Layer 5 of a small transformer language model trained on English Wikipedia (8 layers, counted from 0, width 128).
A neuron's activation on a vector x is GELU(weights . x + bias), where the dot is the dot product.

Input weights of the MLP neurons that the questions are about. A number n stands for n times 0.0023.
n7 (bias -0.042): 39 53 112 210 -84 -77 -36 19 90 145 33 -12 21 73 -103 115 -15 -110 25 -54 79 52 119 111 155 -121 -18 -44 -116 63 38 199 -117 -32 63 100 -123 -94 -89 -56 -39 70 -9 301 -116 -138 -21 -93 26 -54 9 38 68 -181 -41 242 24 -60 -80 12 100 215 -77 -96 66 -135 30 121 -58 72 97 -12 -6 -102 -117 -175 21 -40 34 -51 12 -144 9 -12 71 95 3 -36 137 -164 -50 -9 -106 95 -33 -69 142 -26 43 72 105 -59 -116 88 -92 -184 -172 30 -30 97 -15 -99 100 125 -37 41 73 45 177 -92 -80 103 -9 -280 -27 -141 78 107
n109 (bias -0.007): -171 67 -11 -54 -52 -43 -32 143 189 -148 31 -40 77 -24 116 -79 65 -55 -134 34 135 124 123 26 -88 36 -46 59 93 76 20 -231 -71 -41 -82 -65 187 -101 -44 -149 -3 69 -107 -45 43 16 122 -135 84 -16 28 97 -3 -62 -18 135 -26 74 10 -67 -13 118 -80 -63 -110 -63 -47 -77 128 -11 97 43 -48 120 -28 -39 -61 -83 -18 -34 -29 -93 19 -48 113 -172 34 118 -36 -20 -57 125 148 103 -44 -50 193 -69 -35 50 24 -86 -29 48 39 -80 60 -109 -3 13 -66 -71 19 32 94 -186 -81 112 56 -5 140 18 155 -22 18 -168 -11 80
n151 (bias -0.054): 6 -14 -18 169 -43 -6 -44 12 136 -21 6 -15 51 47 -94 -108 101 -66 -95 268 114 -90 98 45 -184 143 12 -94 41 26 -14 -66 40 -82 -79 -74 -50 134 -23 145 187 144 46 -6 -18 235 -114 -110 53 -15 -20 23 85 153 34 163 300 -113 -80 -40 -8 -252 -9 -32 108 -158 29 -20 -230 -76 96 28 -110 52 -99 75 99 65 -95 104 9 85 68 75 -12 26 -9 43 20 -42 -119 -23 56 -55 40 14 -37 -51 61 55 20 -87 86 -103 -126 -151 -164 -6 -78 -65 -76 -206 68 36 42 -76 -54 3 9 6 89 -53 109 -54 -127 0 82 -159
n162 (bias -0.009): 23 31 -9 -72 -11 -166 -72 -18 94 -58 -77 -107 -47 61 -173 -6 124 -65 26 25 -95 -93 -95 -31 -23 137 -55 -89 -43 14 -5 56 -11 30 -60 -45 -254 8 -127 -72 76 77 158 -23 49 -134 11 -44 129 34 -147 -31 -3 115 53 -116 -46 -139 104 -45 -8 122 17 139 -87 38 -20 -40 -23 83 55 -30 110 -11 -125 48 208 -26 -98 -62 71 56 3 11 139 -107 -56 340 182 -92 -142 -86 46 -96 104 23 74 36 46 34 -54 66 81 78 -28 125 -76 78 54 150 105 34 155 35 3 -39 -29 -149 -153 -182 45 146 9 105 -31 -170 122 -127
n206 (bias -0.070): 59 -83 -136 -122 36 -155 72 26 -15 -26 130 -106 -65 -91 -27 5 -15 -56 -26 18 -88 94 122 75 -3 125 -10 73 -215 -157 -12 -32 74 -35 59 93 -136 133 -8 -57 78 -27 58 -26 151 71 -54 42 -22 69 57 -182 -38 94 -70 84 -156 -5 -121 43 85 53 -168 -38 32 80 33 -15 -13 82 67 126 42 107 127 86 0 10 -125 61 -31 -10 95 -135 44 99 -28 46 -2 71 55 -45 -5 30 177 -187 -2 -32 83 -61 13 -209 -49 101 -48 -88 15 -93 -76 -2 52 15 31 112 52 -99 -17 66 -166 20 53 -46 -3 50 -3 -74 149 109
n216 (bias -0.079): -64 63 -3 105 -107 -152 -99 104 50 -90 -74 51 -56 -144 40 -71 -114 -103 148 -130 27 -146 137 -7 -63 -30 113 -109 -68 -30 -88 -7 56 -43 -81 7 74 83 47 306 -170 39 -23 115 -240 427 -142 -46 -26 27 89 -79 -3 -67 -46 176 -132 44 -57 -166 -183 -111 -33 -57 -64 -32 -54 61 7 -61 7 -33 55 -121 -39 0 -51 14 -206 -27 30 56 41 -81 83 60 238 -57 134 135 -82 -111 58 100 136 17 29 62 -106 10 221 -13 117 198 180 45 -71 269 193 -7 144 -198 -99 -27 52 183 110 -163 140 42 -10 129 -133 -48 -17 -91 -49 120
n318 (bias -0.068): -164 50 -26 -121 -6 79 110 7 -102 95 -38 114 -3 179 116 64 -48 22 95 -83 -36 -62 -78 -38 41 -123 82 22 -13 -51 -161 3 -115 -93 109 -47 77 60 -51 44 165 90 57 128 241 53 -113 106 3 -84 -56 -41 -122 -124 205 103 -103 93 -66 -211 153 -19 -145 234 107 -129 -215 35 -104 19 13 22 49 16 -3 -98 -16 171 -104 -236 113 -56 107 18 -200 51 35 -99 6 -123 251 118 -106 -34 -101 -48 -143 -6 80 6 201 -18 -20 -101 0 88 -98 -114 32 31 106 -131 10 -258 -10 -118 -39 117 156 49 212 68 114 -3 -16 54 20 -202
n368 (bias -0.050): 47 52 -126 3 -55 96 38 24 76 51 15 -59 45 -89 60 -12 -81 9 229 -78 -165 -93 83 -216 0 -109 148 -280 21 55 -17 93 -65 -45 102 23 120 -34 49 9 3 130 70 0 24 -75 12 48 34 -267 -14 -136 -63 17 26 -183 -53 15 -78 23 -109 -20 86 -20 -64 47 -55 18 24 61 -17 -3 110 81 57 104 91 -152 89 46 38 26 -62 -95 143 115 40 -32 85 -11 296 -96 -12 -136 83 -23 -130 28 -100 3 -26 111 80 242 104 86 -36 -68 26 -17 60 17 -218 -30 -72 93 57 17 -83 -67 -92 26 257 -63 -69 -49 61 -245
n371 (bias -0.063): -18 10 3 5 2 -51 119 85 147 -141 37 165 -154 69 0 -187 -22 -2 -108 52 -38 -99 -48 -115 -10 99 61 -76 -69 12 -97 -18 44 15 -38 -98 93 54 -72 -93 -131 -27 200 -68 69 41 -33 104 -14 58 152 -51 -49 -104 79 46 73 133 45 -22 -53 -32 -32 0 -182 41 48 -88 64 -43 -171 -54 143 77 -7 10 118 51 -96 -162 -179 2 20 34 -143 37 -42 -25 -32 -84 -98 63 -23 45 50 32 -41 -5 86 -13 -7 28 -8 33 -42 -64 122 -124 40 -90 56 -120 112 71 -33 -2 35 -5 148 -101 -7 123 127 -90 90 -2 152 61
n373 (bias -0.074): -71 -103 86 40 -90 42 -36 104 -36 -56 -47 -67 3 -47 -73 -47 -216 -65 31 -60 -147 -122 42 -3 228 -8 59 -110 -50 63 -165 34 24 -51 83 27 14 -148 46 102 -54 -51 49 -96 -20 107 221 141 -100 -88 134 -193 67 46 30 8 91 -30 16 143 42 -8 0 -90 50 -55 -124 25 -50 -105 29 -24 -34 -112 16 -43 50 96 -68 -30 94 27 166 34 -109 215 -70 -14 27 81 -83 -11 -19 308 57 -71 -29 -58 -32 -115 30 18 36 53 73 53 -26 58 -22 54 56 -162 -156 56 -76 -61 -31 41 114 168 71 0 -148 -53 -57 129 238 6
n401 (bias -0.058): -162 9 -21 98 -21 -219 -25 -25 -52 -53 -43 -124 3 -136 87 -37 42 172 22 -118 -92 -118 53 -187 30 174 81 -15 -37 -160 -186 -180 -12 -27 -61 144 144 57 115 155 -9 175 112 43 -16 -41 -31 -53 144 -68 -63 -244 123 21 -159 35 -144 -18 -33 15 -61 24 33 -55 6 29 -9 202 -28 0 48 184 50 140 24 30 -28 16 -196 106 -15 27 89 9 25 -18 -81 -3 115 201 69 30 -64 -23 -27 -157 32 -18 26 -220 -49 97 34 -108 -139 193 88 -37 151 137 205 -43 -56 106 115 -15 -129 78 22 102 -115 0 49 9 -91 6 67 -217
n465 (bias -0.069): -4 -80 -104 64 -73 11 -209 167 99 -162 99 -15 97 -157 -134 93 143 15 -34 -37 -48 4 68 -65 -113 -109 15 -11 -194 4 -57 76 47 72 30 33 -11 14 -91 -177 -51 50 7 351 90 -8 -7 -89 -99 85 -130 -180 155 18 153 -79 181 -472 157 -160 -67 -59 142 22 338 35 41 115 -19 -141 40 18 -94 -184 115 138 211 -200 106 0 197 -101 30 -53 -83 194 -54 -66 136 -116 -76 -132 119 31 29 -183 -32 189 49 33 15 69 192 -119 -160 -79 -159 -11 -62 212 111 -169 -183 38 -91 36 76 153 56 74 -77 -67 75 87 -161 -88 158 71
n505 (bias -0.068): 147 -116 -91 -132 -11 67 -29 -151 -31 -150 270 34 85 -3 -66 148 -109 25 86 87 34 -76 -77 55 -6 -31 -66 -141 -49 -61 -19 -20 22 44 14 33 -68 75 -73 -83 0 -167 -199 102 -78 32 37 41 82 34 -33 -207 -80 25 153 27 127 51 106 -72 65 -59 -131 -56 97 -46 192 37 83 113 80 88 78 20 27 -45 139 78 62 28 102 -119 -88 46 -37 -112 119 65 -30 59 -19 -60 88 -9 53 -103 19 -155 -5 -56 81 -60 -26 114 -98 20 -24 -23 -145 -118 206 54 -23 75 -40 -140 -42 -120 -80 27 92 -62 -29 78 283 112 18 -180
n519 (bias -0.076): 50 136 83 -46 -99 3 101 -45 -72 60 83 -45 -108 -65 -14 89 -11 11 203 -3 39 -179 -93 -22 -104 131 25 3 22 -27 -131 -109 86 108 39 -95 3 -87 82 -5 16 110 -17 83 104 -119 -28 13 -56 17 -97 -32 119 -77 11 38 39 -8 142 -106 77 -41 79 69 174 -182 -19 39 8 -108 -76 -65 42 69 -151 -71 -114 31 -5 -154 223 43 -59 69 -144 -112 141 85 32 34 122 142 22 140 38 -143 -59 -150 61 83 83 201 -37 73 -137 70 111 -90 -19 -105 124 -58 76 56 6 22 -28 -131 -152 -148 68 -64 -51 -71 85 -22 87 -146
n549 (bias -0.059): 75 -15 -15 141 -67 3 99 74 110 82 70 41 -12 -86 17 -8 -47 -109 123 -84 53 68 -84 -24 -30 42 15 39 -3 10 15 39 0 -146 -33 64 120 -96 124 -46 153 -127 7 -35 31 -67 -35 34 79 -159 -78 -76 -125 -97 150 5 15 0 57 155 17 67 202 10 41 -41 118 -171 140 -23 -95 -46 94 40 17 -10 15 -79 -144 7 -35 103 56 -60 77 -116 142 42 -128 -143 64 -126 -83 8 173 131 58 -80 -26 60 20 9 112 -46 126 148 -132 -119 69 -61 -112 -45 -35 13 10 24 -52 -86 -61 5 0 35 -137 51 82 -10 -37 -20
n635 (bias -0.045): 26 -65 66 95 86 15 -113 157 60 150 -138 -44 -34 -3 -45 -185 -120 60 18 -14 102 133 -56 79 71 -57 44 -189 -181 -120 -133 -146 115 109 12 51 199 -104 -77 -87 14 59 226 92 76 -112 -29 33 -39 43 -28 115 -39 17 82 112 141 3 136 99 80 -77 14 -49 -93 27 -135 -43 -155 32 109 -53 -179 -100 -48 71 69 -47 151 -69 -23 28 -128 -72 50 105 -68 6 117 8 205 -78 -130 -70 88 -163 -83 -86 -99 40 154 -94 -26 105 179 -26 50 -20 -134 -17 11 -3 -137 -12 74 -87 43 -43 -96 124 -139 0 123 59 -94 -54 -6 -18
n637 (bias -0.053): 113 -180 55 -79 -217 -116 -76 -74 55 -39 40 -76 -31 68 57 85 -147 -109 3 104 111 84 -269 -31 20 220 47 28 -3 -57 -62 57 -34 -23 52 -80 116 46 112 -119 -60 25 231 197 12 77 160 152 61 -50 93 51 -60 0 -54 -22 -76 -35 -95 3 42 153 -54 -6 39 -8 76 -111 32 146 17 -189 127 101 -138 -158 -23 -21 -3 -101 99 -85 -62 -75 39 -89 9 116 -48 97 -40 68 -67 150 135 78 -31 -78 -75 -194 78 100 -154 18 -20 124 -130 -106 -132 -88 172 26 62 -50 53 99 -24 -109 -112 -25 -83 38 26 -33 176 -52 64 24
n648 (bias -0.018): 114 -134 -98 70 -102 -34 -36 125 100 -108 17 84 97 -6 11 -98 107 -88 -45 -77 76 -134 133 -32 -33 -85 254 8 25 -16 -75 -6 -100 75 -14 -5 -103 -35 -19 87 71 -24 102 97 -121 91 67 -83 206 -103 -24 30 -109 19 87 -54 159 39 -96 -19 -82 -177 14 136 -24 -37 -97 -195 17 58 -60 119 0 -3 -43 52 -6 -65 -114 -6 56 114 62 -154 96 82 106 -94 94 48 -233 -8 -39 -23 33 -49 -123 -5 0 14 44 -39 138 -31 115 45 -82 -56 -63 19 192 -47 14 -186 -142 65 -55 -140 62 149 206 25 42 -3 3 -94 69 -146
n664 (bias -0.060): 94 -103 -100 190 -107 -121 -81 63 -75 126 -77 -19 8 -65 -39 113 101 106 8 40 51 -117 8 -97 -58 -71 14 -68 -49 194 101 -19 31 133 -30 -55 0 -129 186 0 -24 110 69 107 49 132 -89 -23 -46 -16 -34 -5 -126 141 -100 55 -105 150 82 53 -15 -8 -108 -72 -41 31 153 92 -14 -116 26 -49 -66 133 -29 -34 54 30 -26 107 13 -212 46 54 101 -35 -39 -56 -44 -164 -3 68 -97 125 16 -88 -60 104 -56 -5 -107 -10 16 24 -109 19 -67 -60 -98 -136 21 16 212 22 151 112 -103 180 93 69 -87 11 -147 52 -130 -99 -42 3
n673 (bias -0.049): -269 -199 50 -42 84 10 180 -16 50 275 22 -41 18 120 9 -60 90 3 10 -56 -63 39 -121 3 43 -77 115 -18 3 22 -63 48 64 173 -72 -9 3 -92 53 64 3 0 9 50 60 83 -88 -157 162 -145 -122 271 147 -59 225 21 -47 -162 -3 58 -110 140 114 -37 -54 -107 56 -182 10 -13 -119 -21 153 -78 -146 -105 144 77 -173 68 -79 -58 117 -78 -108 -31 -126 -40 175 -45 150 -182 -135 -63 142 -105 -54 -121 -33 125 0 -23 -54 28 3 0 72 -190 136 -6 194 34 16 153 -10 55 -91 -188 32 -96 68 116 -3 67 -84 128 -3 -44
n681 (bias -0.041): -32 -37 71 -28 -35 48 -50 -15 26 -60 -125 -86 171 -56 183 -6 -122 0 15 -44 71 8 -74 3 -75 69 18 -11 -211 9 133 27 28 202 -185 14 -173 -29 119 9 -185 -28 -61 32 45 78 15 179 28 -38 63 -134 63 87 -127 -74 53 79 -9 173 11 -35 -265 73 -103 42 -62 106 137 -170 171 -139 30 50 -40 90 -32 -126 123 15 -26 92 -104 -31 111 -20 -310 -125 255 -48 37 -40 0 145 38 162 23 -59 -17 26 -9 -25 113 -59 127 78 154 -98 -154 3 77 -9 -36 -21 -39 -171 -16 -6 42 34 -78 -6 -53 -81 81 35 -70 71
n692 (bias -0.081): -15 3 -57 -84 115 43 42 134 71 97 -21 39 104 72 -64 -250 12 91 -12 79 -78 11 -81 142 56 76 82 195 132 97 -29 12 12 -17 24 41 21 -32 -123 64 -144 66 12 306 18 30 -116 -109 197 -200 -38 -67 41 -32 -96 -49 -6 -3 -15 -12 232 -89 -163 9 -51 -3 -3 24 -175 -170 46 3 -15 -260 46 -61 -116 46 -111 74 110 -99 222 48 -24 -73 81 3 60 139 35 17 -122 -22 73 -32 43 60 11 -30 -74 -6 100 -45 -184 -27 -96 126 -97 -133 55 -30 81 169 52 -49 42 217 -156 -34 -47 30 -12 -191 -59 -6 121 -117

Each question shows a token from some text and the vector x that enters the MLP there. A number n stands for n times 0.012.

"\n": -82 -124 -80 -30 204 -109 52 18 -15 -13 15 20 -157 11 -41 -44 94 -54 138 -54 -32 180 -189 11 -61 -94 -50 36 -165 -27 139 141 -129 -182 132 -133 -112 -53 -89 -88 4 85 -169 -9 -22 -72 106 -61 -15 -115 -24 29 -123 -7 -25 15 217 9 -154 -60 -61 -148 73 0 -80 41 -83 39 8 -12 -104 -87 15 140 2 90 -23 37 38 132 31 41 39 -40 180 109 -13 162 -46 272 106 91 -47 -145 -73 70 60 49 -15 59 89 133 -88 -67 65 87 -82 17 154 -120 2 91 -15 76 58 58 134 127 134 74 -72 -77 96 -21 -59 23 -184 -97
Which neuron lights up most? n368

"8": -25 29 -158 -47 160 -144 -91 -54 -72 -11 -138 106 -190 1 39 98 193 13 106 -45 184 61 -121 194 -65 -116 -134 113 -159 50 13 101 -211 44 132 -27 -184 -70 -138 29 -33 -13 -90 -155 -15 -46 161 -68 45 61 63 117 -56 64 24 31 84 44 -30 33 30 1 -79 -7 -60 48 -1 90 -54 -5 -3 160 -88 107 15 -14 -13 27 58 -38 75 -118 44 -118 78 124 -33 109 52 89 -6 38 66 -135 -97 21 78 64 52 86 -11 49 -45 -48 119 74 -120 -99 88 19 -157 30 173 169 37 71 107 -37 -87 125 -152 -120 -43 -105 -91 136 -263 -182
Which three neurons fire most, strongest first? n7, n162, n664

"0": 21 -107 -50 -32 160 -116 -42 -40 -91 -10 -118 26 -54 -48 3 -43 137 88 171 -15 -44 237 -194 217 -52 -19 -129 117 -173 -72 95 97 -140 -83 62 -98 -4 -65 -77 -9 -32 73 -84 -178 -81 15 310 -58 -72 22 -22 -24 -66 77 -21 42 126 -27 -37 82 6 -107 -12 -15 -128 -74 5 49 -126 -14 -159 88 33 67 7 61 -72 9 -9 145 10 -47 -15 43 74 61 -145 136 15 166 19 72 10 -123 -48 -42 74 63 -17 93 43 116 0 -48 52 42 -171 -31 152 10 -55 -68 156 147 65 77 69 107 -44 44 -3 -59 143 -19 -37 72 -327 -54
The most active neuron and its activation: n692, at about 0.49

"ion": -34 49 -26 -70 129 -134 17 -44 -49 70 -146 -75 5 -17 15 -135 -5 27 149 58 26 110 -157 153 56 -92 -73 27 -4 -31 158 19 -70 -38 108 -88 -13 -106 133 -30 51 -73 -122 -144 -94 -28 245 -29 -95 27 -108 -18 -125 -100 5 -57 150 132 -75 -22 -18 -64 79 -53 -160 -68 60 -58 -55 -36 -90 -118 -66 54 12 -13 44 149 129 -2 -85 -147 78 232 197 126 -54 49 -65 -8 44 62 193 0 -26 129 109 -15 95 27 153 107 -92 -122 73 33 -88 -139 13 205 -115 127 -21 113 -65 40 204 -140 1 150 38 -18 59 3 -81 -12 -297 -122
Which three neurons fire most, strongest first? n549, n109, n635

"yl": -66 149 -89 -52 71 -132 50 -165 47 -63 -129 37 -221 -142 -17 -48 -16 18 108 11 -60 86 -124 218 -68 15 -10 46 -145 -30 -46 198 -163 -122 16 -119 -82 -18 182 30 2 -39 -162 -197 32 6 74 3 40 8 -101 53 -76 125 54 87 52 12 38 -55 -115 -31 104 -4 -96 31 105 -75 -13 -39 -44 34 17 95 28 71 -24 67 26 29 8 -51 60 -8 134 37 -45 -56 39 167 -90 -27 -34 -44 -42 -34 26 241 159 -5 63 14 -151 -8 105 -33 -28 -74 -56 41 -154 118 26 143 12 4 281 -148 59 270 90 49 44 -111 -50 75 -244 -85
The most active neuron and its activation: n216, at about 1

" ": -107 -111 -85 185 81 -145 27 -37 -113 65 -108 107 -71 -7 47 -109 53 -19 104 -66 -80 317 -246 106 20 -31 -1 59 -191 -40 64 30 -3 -35 176 -153 -26 -116 -73 70 104 47 -200 -201 -31 -30 228 -45 14 -60 -61 59 -61 133 91 27 170 -32 -20 -38 -48 -171 30 -75 -176 -41 -35 -55 -27 34 -41 -47 54 12 -97 18 -69 -9 5 118 10 31 -21 50 96 165 -22 124 63 104 -29 91 92 -25 -98 103 24 -77 39 -9 87 78 -54 -132 64 25 -44 -60 39 144 21 -4 140 42 66 45 8 -46 75 132 -40 -55 60 -26 57 63 -206 -168
Which three neurons fire most, strongest first? n673, n635, n648

" |": -46 -118 -71 -7 66 -67 36 13 -23 21 -34 47 -85 -41 71 129 173 29 72 -50 38 236 -214 166 -75 -87 39 27 -129 -26 -3 75 -99 107 140 -99 -118 -314 -90 -106 108 -26 -187 13 -26 -71 225 -50 38 71 -106 -28 -11 37 -49 -6 130 -19 16 -86 -30 -110 3 2 -155 6 84 24 -51 21 -44 -94 -47 42 -119 58 -90 -20 100 51 -25 -9 -126 34 180 145 -26 80 56 55 -52 176 -36 28 -53 117 22 -16 149 -53 112 -7 -30 6 118 86 18 -64 84 4 49 -46 130 104 45 64 167 -160 -34 87 -127 -16 27 -80 19 54 -365 -38
Which three neurons fire most, strongest first? n681, n635, n7

" Fox": -36 -61 -30 -49 198 -100 -47 171 -17 85 53 35 -9 5 -9 -115 134 -134 11 18 -65 192 -155 66 -30 2 13 2 -29 -6 159 -94 -145 -56 146 -56 -41 -171 170 -144 -139 -97 -210 -144 -69 62 303 15 -89 -103 -57 -114 -39 41 60 -146 154 13 -137 16 -15 -76 154 -26 -47 -114 58 96 13 22 -184 90 81 48 -60 43 -131 53 -52 -47 87 -73 -6 242 119 132 22 132 -33 121 -80 -10 71 -79 -160 -40 119 140 75 45 102 -46 -34 -57 3 50 -100 -13 57 151 -157 83 71 12 -36 174 49 -68 -78 119 -32 1 15 96 -47 69 -162 -107
Which neuron lights up most? n549

"6": -104 -129 -36 -121 71 -36 180 38 -165 -74 42 72 -73 -24 32 -19 173 16 75 86 45 200 -176 102 -57 36 -149 113 -160 75 50 73 -87 -84 148 -116 -261 -66 -46 -61 -37 13 -200 -12 -27 76 140 -17 -190 -37 -66 -41 -19 -20 -51 -88 123 118 -83 -148 51 -24 50 -51 -78 40 22 230 -148 27 -134 43 -47 137 -40 106 -12 33 9 44 20 6 14 107 96 58 -14 174 -44 127 -60 176 -8 12 -4 46 -21 -44 115 84 93 1 -127 63 79 12 48 -57 214 15 -281 67 60 71 6 61 57 1 -95 3 -82 -106 95 -98 -16 77 -186 -73
Which neuron lights up most? n206

" S": -116 23 -46 65 66 -217 1 -53 92 3 -119 86 -78 -55 76 -33 65 6 48 22 -98 136 -113 78 -38 38 -2 100 -263 -75 95 58 -94 -15 27 -116 -19 -119 57 108 132 -51 -155 -45 -72 -73 147 54 -19 91 -53 -54 -179 -14 15 65 114 55 -36 -109 -32 -98 67 -18 -214 -32 46 13 -138 60 -90 75 29 116 -125 17 -120 12 -26 100 57 21 -121 -21 202 71 41 103 -8 173 -62 88 -21 27 -161 -56 0 83 119 -33 174 74 -14 -37 83 14 -60 -32 92 193 39 53 57 57 92 143 127 -190 133 207 -115 -31 -16 -60 -120 -13 -231 -164
The two highest activations, in order: n216, n401

")": -46 -119 -38 -74 -59 -42 133 43 -89 -74 0 45 19 -52 67 -194 99 -112 140 -25 -25 47 -268 -3 -147 -60 -106 105 -108 76 54 115 -148 -31 60 -166 -52 17 -4 -107 -12 15 -193 41 -5 -78 206 -23 -10 39 -5 -98 61 42 -114 -122 113 44 -27 -152 61 -65 111 -12 -189 42 -28 99 -133 0 -94 38 -4 130 64 -9 -91 20 19 -17 34 -4 -57 21 98 77 -17 22 44 228 -100 144 48 55 -149 10 129 95 144 53 45 101 6 -56 -22 -3 17 -87 216 -52 -28 34 222 61 14 160 194 117 63 139 -84 -138 85 -108 -2 37 -185 -104
Which neuron lights up most? n692

" on": 19 -116 -45 -86 195 -109 6 -11 104 71 -179 86 22 30 17 -130 102 40 92 86 29 174 -195 -66 -226 -57 22 76 -100 -76 79 168 -124 19 203 -69 -103 25 9 19 62 49 -177 -219 -62 58 76 -82 18 -64 -133 63 -90 -105 52 -19 152 -19 -49 -124 -6 12 -6 6 -142 -40 37 -36 -50 -5 -59 -21 -56 100 -42 -11 25 -5 24 107 46 10 60 -56 43 102 -16 51 22 75 -25 4 -26 13 -55 20 104 -55 12 11 68 16 -77 -21 71 5 146 -154 77 87 -40 47 99 133 48 157 139 105 -2 14 -121 -79 73 -48 -18 207 -379 -90
Which neuron lights up most? n673

"===": -111 -181 -123 25 135 -74 -100 19 19 57 120 -58 27 -35 70 -42 163 -53 66 -55 28 246 -219 77 68 -129 -43 80 -142 1 200 144 -161 -97 92 -150 -191 -28 65 -92 -21 -73 -249 54 -80 -71 216 -47 -50 -127 -38 -10 -120 21 -95 11 95 -111 -153 -86 -16 10 -36 30 -83 56 66 157 -86 -36 -50 -114 12 96 -22 76 -37 51 64 -59 111 -25 98 64 83 163 -60 73 24 86 -63 155 40 -97 -49 45 69 171 91 63 114 38 84 -76 41 67 -97 5 63 -56 -24 -42 6 45 35 118 207 162 61 45 -148 -83 45 -40 -100 17 -97 -68
Which neuron lights up most? n465

" D": -89 91 -88 23 101 -218 -69 -34 23 131 -53 115 -80 5 -8 -14 104 79 181 -23 -151 142 -83 83 -105 -3 60 82 -274 -104 39 5 -178 8 64 -161 -38 -127 90 25 55 1 -180 -102 -131 6 194 -21 -117 86 19 -66 -200 -20 35 53 106 60 31 -92 22 -40 -25 -41 -168 -27 -24 115 -166 7 -105 50 54 76 -23 -17 -105 -67 -76 -46 4 -50 53 39 88 68 -25 24 -18 238 18 31 40 -123 -158 14 60 126 24 2 243 76 -18 29 152 -59 -65 -19 97 125 51 57 105 -24 14 157 79 -42 117 153 -25 -7 52 -37 53 52 -235 -155
The most active neuron and its activation: n216, at about 5.6

"|": -76 -145 -50 38 116 -46 2 -37 -42 8 -113 38 118 -57 54 -31 125 22 54 -73 -25 172 -214 139 -142 -56 -4 35 -163 -17 181 50 -9 -30 32 -119 -13 -257 -78 -14 41 56 -257 -117 37 -87 217 -39 2 -70 -80 25 -8 -13 -15 16 258 -9 -18 -46 -26 -107 -33 -42 -171 11 39 42 -59 41 -120 -96 23 167 -75 136 -27 -41 153 91 -48 66 26 -22 96 94 8 97 31 155 -7 193 -85 24 -102 6 30 -5 27 18 64 84 -150 -36 44 77 -72 -115 -47 62 34 -40 123 237 61 80 152 -11 97 38 -43 -108 28 -44 -9 102 -248 -31
Which neuron lights up most? n681

"2": -47 -86 -177 26 118 -169 0 -94 15 34 -176 23 -18 -30 84 -70 103 136 86 7 -36 217 -225 176 -38 -5 -17 53 -174 -80 51 79 -78 53 182 -100 47 -128 -59 96 69 -16 -5 -200 -27 -45 273 -41 -60 3 -95 36 -167 69 15 16 150 -25 -81 3 -51 -145 -21 -71 -263 -16 -10 22 -90 62 -152 39 -23 38 -105 66 -22 -7 104 165 24 98 -76 58 123 119 -25 178 69 87 44 105 7 -64 -84 -5 81 98 13 67 -2 10 -86 -131 -19 76 -164 -47 114 0 45 -124 73 148 39 73 61 -46 -12 105 -3 -24 -1 -26 19 91 -213 2
The most active neuron and its activation: n635, at about 3.5

"a": -4 16 -181 -39 76 -55 -113 -9 -91 -83 -33 76 -46 -55 -257 96 -35 106 105 -59 -144 29 -265 -22 -36 -89 -18 25 -75 60 -7 19 -11 -21 121 -51 -106 -94 112 20 -53 37 -92 -166 19 80 183 -198 50 4 -37 94 42 35 88 -26 152 182 -105 19 -76 28 139 118 -125 45 111 -19 -52 -21 -120 10 204 109 -3 67 -101 117 7 46 -31 -149 114 96 32 106 -103 -65 -119 63 -79 99 76 -21 97 -23 85 127 33 -11 128 91 37 -67 -37 41 -26 -60 29 71 -16 32 -61 177 -54 53 265 -78 88 171 -2 -47 12 -91 -221 -84 -257 -28
Which three neurons fire most, strongest first? n664, n673, n373

"P": -10 6 -109 36 90 -180 -22 82 2 18 20 93 -50 -7 -27 -32 6 35 216 121 -125 134 -101 170 -89 -114 -8 138 -258 -43 6 48 -55 -43 52 -123 -53 -57 16 -77 -57 -6 -41 -209 -100 -40 238 -27 -21 -95 -64 -3 -115 -66 -20 14 170 89 -90 -121 71 -37 98 121 -154 -99 -44 147 -91 119 -162 89 213 66 -135 62 -77 -67 47 74 -49 -103 -9 127 -3 32 29 75 -134 181 -126 35 148 103 -65 -92 84 78 80 74 113 124 2 0 39 24 -116 20 -31 72 49 -24 20 135 -71 149 71 -86 64 96 -21 -6 -29 -15 -64 51 -299 -35
Which neuron lights up most? n216

"4": -127 -12 -60 -154 35 -11 30 -33 -179 30 2 154 -123 36 18 -3 110 48 45 34 39 118 -273 135 -58 45 -79 132 -181 -31 27 78 -64 -107 131 -153 -135 -75 48 -9 -50 30 -253 50 -13 -41 49 -7 -205 -36 -60 -44 21 10 -59 -20 126 65 -3 -120 -24 30 54 -52 -99 52 52 149 -113 -16 -177 71 -58 184 18 0 -35 16 196 20 132 -11 -61 15 58 28 -110 132 19 186 -118 170 -28 -31 -52 105 73 85 85 96 120 22 -118 86 111 -22 7 -101 176 -107 -141 96 190 101 16 186 32 -97 -130 30 -102 -89 40 -80 16 76 -87 -99
Which neuron lights up most? n519

"9": -16 -71 -97 5 177 -14 -113 -55 -48 -43 -117 156 -174 -54 60 44 123 29 138 -72 225 100 -144 177 -81 -111 -29 166 -161 8 32 30 -232 2 79 -47 -82 4 -200 47 -37 -114 -13 -145 -54 -63 81 -98 68 100 82 120 -26 94 62 -24 6 53 -80 44 33 25 -85 -45 -65 -2 -49 129 -59 3 -37 148 -18 230 -15 -64 40 -19 80 -38 99 -11 89 -56 16 34 -60 168 20 65 105 37 109 -139 -96 9 128 133 23 78 101 103 -66 -121 46 60 -122 -61 -23 73 -174 -6 214 78 2 19 94 -9 -131 131 -153 -82 -49 -150 -55 59 -251 -149
Which neuron lights up most? n7

"1": -3 -77 -146 -62 108 -79 -42 -91 -51 -29 -113 72 -30 -39 69 4 137 10 57 18 -9 137 -172 189 30 80 -105 75 -174 3 -53 56 -238 -112 119 -139 -122 -115 -14 15 22 65 -57 -107 -134 -11 170 -9 -147 84 -29 62 -38 68 -145 56 181 22 -110 -19 7 -121 23 -92 -138 154 -27 -16 -74 -46 -187 189 -84 171 -65 -9 -33 -4 34 31 64 6 5 10 196 13 -107 175 46 167 3 -28 -36 -66 -182 53 183 89 94 77 -19 81 26 -72 68 55 -174 -77 105 -158 -13 -38 253 164 9 96 34 -59 -23 75 73 -51 92 27 2 52 -115 -6
The two highest activations, in order: n162, n151

"ph": -51 73 -82 -86 18 -130 -46 -55 -27 -100 -19 -43 -121 -49 -61 -37 38 75 170 -39 -59 27 -116 245 -6 -70 -57 -17 -123 75 -40 -7 -143 -71 146 -45 -181 -64 80 0 -78 -60 -123 -242 -72 55 170 3 -1 93 -6 -108 98 -60 -11 -32 148 167 -75 -59 -73 -70 -5 -77 15 37 87 -57 -136 -63 -110 -109 62 -23 -6 -25 168 144 122 -43 100 -28 122 144 -21 59 53 -6 -39 151 16 127 17 168 -70 -77 -38 118 198 -47 52 55 -92 22 118 75 31 -70 54 -41 -258 133 99 170 22 10 26 -158 99 288 21 2 2 -42 -25 18 -207 -53
The most active neuron and its activation: n373, at about 5.4